Layer 5 of a small transformer language model trained on English Wikipedia (11 layers, counted from 0, width 64). Numbers have three digits each and are written without spaces.
A neuron's activation on a vector x is SiLU(gate . x) times (in . x), where the dot is the dot product.
The model reads these tokens: "the " "com" "iti" "a " "centur" "i" "at" "a" ", " "with " "100 " "men " "e" "ach" ", " "were " "made " "up " "only " "of " "the " "equ" "it" "es " "equ" "o " "publ" "ic" "o" ", " "with " "the "

The vector x that enters this layer's MLP at each token. A number n stands for (n - 500) times 0.0048.
0 "the ": 526224336475626459406599651637464512652172581557596450440616329665601561433362464393780487513311484485439396561487538446259283315365504572629644367582540326538348502554563632679350615461445576
1 "com": 585447393756440712363576775565509522424546576558547375463701620609665774493477674187539435360374647459586313459682478599802304370263446628369613625502668512641716749554585568572196559301326500
2 "iti": 457309530512834527549621393677495654255540525549307556372718714584510623433535665497399462449458764579547260399524531559724437337333368404222568487529766698819347752515460692661313564536452392
3 "a ": 580172351536715511448494520634412456370230477509550414497632434609563663503451270588588626607390448386416558616563667389390258306332474418349583358381436367661323526555479718747292493413463571
4 "centur": 494395336399250767263614482598467451393473512503545514508934598586592741553604768394440426655426764511589278579649233517595474318198487515282518424542629477610289654464551676665702636574505425
5 "i": 618539287538653598413628418743296586296611404599312460692686621346524608608609499490613508478513489295325344331652694377414532268052429426427598421481611477702358562476719647603508660549374526
6 "at": 708468388579724717129661424802423465215577429555353483544605627479372452548574522473508379550538516364413457499689559250398486439057372423363521376588667593698347396400510506506540491706343495
7 "a": 731597488553627688386599324693460526334560499484561303709699586310475525828509436625562469581521573341377302430733598561297395438154493440336497323543755442641400537404503534543395434566336554
8 ", ": 627384427453710518521540671603522597615307546427673555457664543555529675399464435560621528786400545378460510618646576396236463270318670473416514478548557409610315609594293492540386502381466571
9 "with ": 489408451527670609556605601524563507558186368383757378418567491577510521269453455587645418659395387449415417463618520311258444254303610500514634476657587381563416637492374607603330618413662587
10 "100 ": 580451403524608431496619381477562363594269459400812507392606341496686603345496455295825336507476590544133699544682501257185383455419425330320602562448505419507396737485370620628553544492471522
11 "men ": 592152489570743607420399428645383498641187518370771641409484429638716557412639386467595392472299430453361500519672555378329457317379621518360605393460400295523370569562228626547343611484500599
12 "e": 637466316525427857470525509427579572650630518645690487409790681255720546542747541446637503527651508488343360369714544448509655449234316508514533206537679466431625435473410528716616657410346600
13 "ach": 729447291556545729145663497538427508362538546500436494687625443376479475460589501472418370539502607439474357521568582469544405607022330503250579204639572542449443464406393566564338397715580472
14 ", ": 602418433415741525557485571564524623569231568401738603478617472563488610389575455468604485753375514425410521617633576337273517284295646461441504453590549398556349637542257566526350520432480621
15 "were ": 564339478508707584468611581658519546676267375375686659345463465632596523242604345592498461607415416492335442518714529549215514388335597672473552433581451401674468709660293742647455660495530533
16 "made ": 476351451590675573409660627639506536742133379415623522407517479540591398391540383591638457585428447557393493489739550379313413400422562567451629387403535432631396696418333623721419720437561604
17 "up ": 459388419593719640473632580621547430753117398495677489516491519486549384425565418438623390499412481525476522482741500303298448331409548493361718437469454449623429670489241543722406682487517575
18 "only ": 505209488490695697548635565491485411679171423490683509445501482559576498386505412494574337556417488583414514515726589253252429342381579502507559416613500445541399610447294621769427617470472527
19 "of ": 542435476516615648553707638561662402527167454435771396571602447547535543369393473506659348568448474534445503475588605399348470246391622435500492460726542355618489536423413619662349558416513553
20 "the ": 489363317494629471401651614596529490644123600511684501447560387628537453518368420359765489474354543487379418561586504455165358336397562623571549393606538299446387483541450632655276680486390539
21 "equ": 622434479496481691629673730427455576612601405683568662733707661672723781504531383321606286589477581619549283507720622577506573515303419437294835350417731274436394587416341579643681683533346490
22 "it": 730299402487553809306663558819473544269398505689388618515550707500431479521658712451501202551609511450568335565699457442508525564251403378308547346543699595647256555248370437619492488548431536
23 "es ": 573257515548765694417378463613439507607216499435647507430464478570599535464436345519611424520308475403414542470642612380387386254449576478360537333459397420580324518569248595764294561399519610
24 "equ": 633422479493474725625679738404457583587616384662607651728684645653697806536515380317629293571456583598549271500733610570511572501319414441304847354405721263454391604412358581654677692549336503
25 "o ": 580256369536636552390538408599445438461091524577699497462510382608580631576489331522639531569362464431439561546680574421453378167437513387350491372407403381585294556538328598769387468466588561
26 "publ": 435405267523268558478551601332588606365540515576542678671735677481722696509452671462737162702413650626575127559690443570572365178441780530270834342418680528613364785463445618543488481524605488
27 "ic": 456333499608681734451615544711620509218643481684463624611697739603553630459604512418548382597479523366578101466552383574474450397290551516301689274372791586564232595382450615712488685648441474
28 "o": 801483541401627713305552321591542419316394463557493498614580582470475604807598492606507431457536632363402431350730540588402575377322520474350462355659800367628325709465427453829608467576392478
29 ", ": 594396424442742551508549609583566639595267543444707589502599530585470608419518430490597497791372517404405517608649577355224536294345704511378494439605540440573334642622250573578347513429493620
30 "with ": 492383444510668631537626589521574507576156369384763396439557477575503467285506485587640406652401375475429423464616565314271448264312635507536628449643572386591441632477369608624322631407654611
31 "the ": 490322343497593499353582600606482488660170530492695505384534341671531479440374531386768462479360501392417374545536535456198346315341540639571586388569542229419388554590466684652311666456448562

Each question shows the input weights of one neuron of the MLP. A number n stands for (n - 500) times 0.0041.

n98 gate: 418446499298369341384758283524467256505342536642611424572336422364223326411619613155557427539446477595269581633572426507619478578704607313387483502449433420383629539522491503466311552522517423
n98 in: 344488197475624538520755352485409239501360393249528918501299383313355560667479657362534442257379535551123462477692070360585435442571481507274276405345298592578581499394600550555615409445460206
It fires most on token 10 "100 "

n19 gate: 378383517711782520556523368544571371309564542567566489696485588665623630617465688651453586581450607338439423557391384500427608614527581778685618557430552695410475351563478154512358623301497501
n19 in: 290387385615466453540496376610492495461495529537427322446388721482674838879470370401362563732434456647407483340480741370386608482696589347594584270524575485721588468524392671337467501318570357
On which three tokens does it fire most, strongest first? 27 "ic", 2 "iti", 7 "a"

n13 gate: 772341420374269468308489711555535529576395592681325310401421368600599492418585544583505465325687569516445603652400515694440633558468478560560512660501300356399467475369502387528434446365463422
n13 in: 518379416485530289538185472473303391560451342528327628183459372561536623426309479474522532391371600464465588504520401517539463563146369581628354552415467381497509623309530512680467559543499361
On which three tokens does it fire most, strongest first? 0 "the ", 31 "the ", 20 "the "

n43 gate: 591600536563420554622483659572353544736566606392562500221413304482481355630459334548574356622422450337618494462559360604496363649349557447707416594487567563406420580292612431506585447401534550
n43 in: 307454563525375455702433252624336518486369660433519325363571450491708544503565559418494590651383357418490498456428448524289388501482576474538469420700472755521389623386638325696551544545768407
On which token does it fire most, and how strongly? 0 "the ", at about 1.7

n116 gate: 504789370247394456525406347604650560475328442543461387284537448505355285582359439272404342537410619524604580476460395715608257679481548495592576367440436594578380352396715584635450516373586746
n116 in: 672528285620508508500496342500515317472404564524464507345492320434488557673438459651468542376444551317514473371334471401711563446386545659472686634353601333433640584338543537485227682623347444
On which three tokens does it fire most, strongest first? 20 "the ", 0 "the ", 31 "the "

n29 gate: 542519664563459449462395446384456382494617530347495569558515437409635485334329532588558477403509395537434634621640546501498241643508383610532526515711885354603693264537364159350390596471511402
n29 in: 599501652573402426628759561552671426304576601552560633509483844464546303318707589613480348460507458503455482654563318549579405548637552427410596490468491352300443708492488479465685392324255726
It fires most on token 0 "the "

n95 gate: 455596574618419471535602444632702515522374376327685550664441237513605616679615533464510470511358670518486563515539558441664561687607508555608485530568486816647455552471568392517365519482475536
n95 in: 607424516539669525598526477431494569426715523590509685509853627430313333260495519559473615606574463436419368289555465271423509394539629583419551544527472429288591458757686809627592479349556350
On which two tokens does it fire most, strongest first? 19 "of ", 22 "it"

n91 gate: 451445364713536581511602517520507333550373603422678469707597490450494409497440618388532398537387498338766554469579494488680588782643347594618405547651438440553415583716387379347442261513396390
n91 in: 445614424567428476572623358513386549663423343449341374364492672684524423578494432513311345660449599567626578427810540654644331566532456353569476430570515330688529334656429598399316285727613359
On which two tokens does it fire most, strongest first? 13 "ach", 1 "com"

n92 gate: 445641659348541339387667543619589602722378387401527364232365444373326574475457678365407392437509347495681263371624389476657594661479473425262590627303421687712413451450434482609547668543427625
n92 in: 482603576416532451484758370523411556556140452483672341512605574354450623527528430584475432467531364410550512324386264520566669491496383593620764726596501401354403565624626551489743582684583682
On which two tokens does it fire most, strongest first? 17 "up ", 16 "made "

n42 gate: 506412596493649395483476656411728382516183636574490348619268429537572366423720481386568550486690416433451395511356526593773519408488670356369417401518537699393472455442304330225493606573573611
n42 in: 648643797350465564469475423503520419605500755662522384536586409903505531315655417376385578451500591433661567417598439297511630630576526445340534569476443479344456372335734610683528657406688826
On which two tokens does it fire most, strongest first? 26 "publ", 11 "men "

n71 gate: 483447490435608384538341329443390566665552555284584554447635283481416601564687472531388579442391307514608603448563426606433296467691517379343588366425329504776457339451694504530456393489375378
n71 in: 547472546563588527616501512461192598547516570462187535600755373300684618262470469275440334458361309352592595607460475564533487327646516406524435506507192209363563443492351371439664573248181598
On which three tokens does it fire most, strongest first? 11 "men ", 23 "es ", 3 "a "

n39 gate: 207562378552555473421483460427508588196544456523568538547461520344427445537542337570519527491522582681405541572187351511605488303399383648454631525522525384594558298568496322522484730703530347
n39 in: 674422488461404613606454339670559323653548522552320428481595401729239483405563415580682537474588536398357545713357496439493531386328651645440459590549517489516661508488446208508649641624393428
On which two tokens does it fire most, strongest first? 6 "at", 5 "i"

n15 gate: 526653605513599282587465527559307329625620480446461476569539441294572546528502640511501726496617777557296425279365575370588485473331459461387428334577437337605665570467723493474602740552603370
n15 in: 725654473409447536296616943487190554613542389536613371458445505347354543505428768591619541612546646613365533352439729498256531558502491500503453381459397414672711367476719515598575482388473672
On which three tokens does it fire most, strongest first? 5 "i", 12 "e", 7 "a"

n50 gate: 381406502377659610456711583510802363455620605504533548625692320307391582537320720425691416441325799593399494526315358526397594477488561408463368585419197574385659367391355351530760584410457502
n50 in: 250566411407633694603441522513418552632256470457628550590420542477659337526482466499404390590628693393560524289264353538530531441546230354505703453695571521434314265613549530234467381318350494
On which token does it fire most, and how strongly? 19 "of ", at about 1.7

n100 gate: 572542567651411395218360531416570589536325434611414384453342158659686371450631396519297535369485308431407660508385600492471470504574464276438666451373516582567536374569468468615433469586540513
n100 in: 556269439488577514364569373510361626468510481433575194517512517434494243553322357597409426683439480575481487503407578371660633310608444513477510663406493534424317281392534474611446532508520433
It fires most on token 25 "o "

n94 gate: 406358381544712488629427489626492474444493398615519412500626368422555534413345369452487700610466493520608393050402523607497667400655490445534467390553509528187466648467598370423632448249610435
n94 in: 595441338481653589741527496413408311199363386405710383667526478540607429257619436512587511417629814496373386415543513646558744521750354669566688531702218770659754512492475473468405533465497503
It fires most on token 9 "with "

n26 gate: 457624439522595586542639324463402480615519528585727459747275536254221504424501420567691566504398473278841392344492446511586433488420745423596209496587590375501569559520194330377533435501422503
n26 in: 513558368521528663508526282467433405619499454361437663457195369235394418565330549604580402598525116402426262370509655554492383476656454446380316511415481462496480681377355529608631416486465790
On which two tokens does it fire most, strongest first? 7 "a", 28 "o"

n90 gate: 427642507519548380318537673484501518391611341384692475186744213411500567396352568621454554535786494443626580595375405388415423325499332418277227649352447509512463387271531176452526598537585351
n90 in: 531613725660455403602228625494542452571351430327699406148724433464379448622425540648487667563415511641471570297446534749550316383357613541499451368420533460493382327375634606374594410543355231
On which token does it fire most, and how strongly? 22 "it", at about 1.6

n10 gate: 408407516656510503630579654538553527560421732458629711346267602514382579440551536501636564711653526320516375447265709527557579493709586279481437316628512566464524656176713544525503421483566457
n10 in: 543317536411311585478342536596608686506719864406794429518571541748519294458543613574383600686545463396540359603407506450557457395575453420495299502333487303646516502394495570421466623601541402
On which two tokens does it fire most, strongest first? 27 "ic", 14 ", "

n84 gate: 284502583482385501578524554392553373736564617558496391408784877349503518476518371480520509478433353623339544501568680488637428401718696487519480474557584649484396291652512561483661350682479368
n84 in: 473645585422593381545606484455440431326567588647591336669613469202317519315548513227505579514471315756486334413326530411632542510530488397587661481487627502655416306623458650761380250549658525
On which token does it fire most, and how strongly? 26 "publ", at about 2.3

n76 gate: 716360656518363440578328570522547504414424638298412591382505636570634361753315532518434456343554556419502359511659293374617497531493574754264398655516491583565636523514515463432781673427621470
n76 in: 582310605273304603689691512345465347612593553529666343299592432562412442439238571444466694369576424442536343626648483358494340548335545616204424441369281338602617585388373332344554620438643267
On which two tokens does it fire most, strongest first? 4 "centur", 1 "com"

n69 gate: 404483382575502428471501407430378427555631322415567517159652425395399545346458594549579562378281531530594520590325514275601549424538419569563554383283573291508718410423565675504803459566618445
n69 in: 764671463373549483380477445468398464536566552503654653604508566419558642683199187534407400643722453331382531539803543496541512557332727596441391472478360498339602526495313373451473457552535638
It fires most on token 12 "e"

n93 gate: 589522394590693497388521463390379523824706681420403445493358613472653544533679437515316636375175680630533388668445621667593727691566619442601379448492321486608326439490272486663619467599463443
n93 in: 552680567331388611345700580550494514525490413351509326498666406458327423493497464310514757685726493566482496629524369484605367508438326645593609591659434623433644221557462565572262667533676428
It fires most on token 13 "ach"

n54 gate: 462686532291518481299445465638726580325453545565590616445536463352518421841572326533519392505531468690515454609565627428763523641569518638618393462568521379553474455753369639444724458514553550
n54 in: 775333497627479348571510384550495569510570444657605573506356711695465643265479504421577427616552606660598366304243422509328581540344470507487479613405414663664325552483510312620379601534646341
It fires most on token 6 "at"

n110 gate: 707577577587460332373410553631481482600461347446454542476433481338472491669395618625443788570571501479728357512753432608501524412548634490678515575508468636338386381625655290709495381435352703
n110 in: 397660531393414526539749443510337693411435587516512567655366363638388541451702521693460617537657435553465399463544505553445570282553336555743409524583592395609265446648673401453572499691354745
On which two tokens does it fire most, strongest first? 28 "o", 7 "a"

n18 gate: 365321650488345591695636542376612471422552531666510635581604629288399490467468521487496399383454277561625613429434222506579420428430593583700485561691502532452403467475377548353510799536357452
n18 in: 194301497354484385572513448741429420441520511351587502427458530561682261438592409431518577450398391452401444338543644709308565720460422698379436487473644568394326485841276534535558293508361527
It fires most on token 27 "ic"

n120 gate: 496419441574462253562386581506530435615503651522435463816319591612501552301490426350720291252455585769513540306651485659531615544457699591459374304508595543399567518663436332163384610570414452
n120 in: 588488252480368435643624585367473608635423427487400607512279618456653572602751300627385510500631399680493358781409590531633642519486389523601774625693443579766508526515681669640406529446717511
On which token does it fire most, and how strongly? 26 "publ", at about 8.3

n77 gate: 532541570475563444383441418419549410592541690409511501366584452433542617704524528474423512507668778672488401623366436570481530502442518554554294420571543526628750494396637562555613564369836417
n77 in: 574762545401424619345599338470177457436401423479400518194457474491263636502707428661645449611466504399405647550467426690711536414575396474498635524401371663565463374469576540491441616572412689
It fires most on token 4 "centur"

n101 gate: 551834495643433508604625532482541758339675647482260548569608585262470431527539412630422634649423200392502438317268363379560449465509771560614604506432513430619222467561484518529430519562585522
n101 in: 363252508269523531548485471549450586335621430505438598441559530461650419362418487523442569615539428639609516684645532432581511535288404325447369446337565547443417499769511463507632484487426473
On which two tokens does it fire most, strongest first? 27 "ic", 5 "i"

n62 gate: 504621569500654495383492400563562350591532515348395498423469495430349475685352263380637466354538533486472515494506465360596458337602422575395378446479552653457556389421473604417486587514594543
n62 in: 572518598507588557462512457333565402545544544572634465361585522411326746304596570471640564485471386432351559474506475597518380535575389657501620286489478495799428247498693404546444636392474629
It fires most on token 23 "es "

n34 gate: 537443727481351427628709523363524426686371399548594409583646489530390292431826668404613475420591727413561715482442379471465549379444440482309544588415419340379583582454550447457591395897577446
n34 in: 569678434320523403763518347471518463776573573673665674796625489531555355309413663487538436556651599210480504304634399465621578461484332575651644734362390417664415450601395652566568399776482490
On which token does it fire most, and how strongly? 10 "100 ", at about 11

n102 gate: 392468344516533395446644579285477371590565283355777408573810655356236546557527668523497356523575488426596498449458367473657588495486321719616389413347412465495596453425518399598679294567571523
n102 in: 485597692386225451631483639687815520329439693648155398315358357663463523444601375397460561456530467352498745411628602498555645367190407381430595505590500553585333744550481518327502538434378493
It fires most on token 4 "centur"

n96 gate: 450454453818637586529536483444706459490521629472568561435433428413417556542676578430471569308406451567433420409419696575643711354583520513501391418545408761710577459771486570545358355691435180
n96 in: 426658794409568402477652464605431530484526351531576533487524470543563321485435600679648456511468525518655470348565379370439566114409272531719578455466632604667612299505394348548747442312586534
On which token does it fire most, and how strongly? 2 "iti", at about 3.9

n2 gate: 441473646598439569489640549506461459454209493569555373232484533355623534493448374548591498344493562411493638338494176430775441617600570579232440598400333666555529454448439458557633333400557315
n2 in: 469524808356521492301550378627630582733569570615614470505652509572441733499568443392417596424411601467390429267638601514473356342781654490511473634359329441687517486556385276559426514481412498
It fires most on token 25 "o "

n33 gate: 442410403654314634584459260450431661711610480190761491475425465550267624495739484568334478382432451472483359403531549387541688448522639543799552546610402463460612285335397363609532529511313474
n33 in: 733787521398287494446616483511310389444486587481537696340331328671575254321476615727282423579635500515446413392478617517375454676589195389408599243627673590512671385585250607559567780484543363
It fires most on token 12 "e"

n35 gate: 377496471546451459333442480407477616641307813491546367256506500441456489604577684479458512599629574692407602468300698719564529556483664606496580360672455381461356508466420430561441371451364531
n35 in: 509641708461570436357708292252585362533458423307454473625546248538580645440714575364430419534440535464394525459529353395400702598551538649584538200796657385570672508495447387445540502334601552
On which token does it fire most, and how strongly? 12 "e", at about 2.3

n113 gate: 487534647503513328702190635488804457446536510596459621392583335658683566579504662517321489550409492468463563566546477541475685376414452509590287560540556501475535546599528716419546633396674412
n113 in: 406502575618593486726250651633430671515494381271578474530532433539390557598678620550473419495584726313490498624478304457572614483375548433410598760343535533432625446394455507455416698434687616
On which token does it fire most, and how strongly? 14 ", ", at about 2.3

n106 gate: 379526506476526632411553682583442784365625591603271611451666521277460513354421499445516547553673524703441688587607555497583478500657566454657372668364316321404254471657586549346351566452527500
n106 in: 628626551640350758483488384445567533362490648556827502500494542349478701637428488445434509524340246130362665280283569408527513677530405658332652400469446466534557572480399479529490571514528588
It fires most on token 0 "the "

n22 gate: 462618465507514368656401409433498582775456425319543582431539538439458459564635431657506408352246529550511321475474679533557365721424445643557631543413535550434593309443493631527371436680619788
n22 in: 508413356485204541603490475477291659446199455568510600444459505490397503649403605570656369303479355411570460431658753555492623779654324233564575600316531283470535488613351538553456369538500597
It fires most on token 11 "men "

n36 gate: 373491852506492400616523543567612480705555589561422642519670470461531513441398569617576590284303495529614544497511522376520363585373412531665641564589600452430504270382447404554465738304462445
n36 in: 407479306614500612593425589464410429440395408511492517557553359477390506685504541545556647360679523385511678270556331626522468503439543589458585525445505537405554706393860487271436511467547537
It fires most on token 1 "com"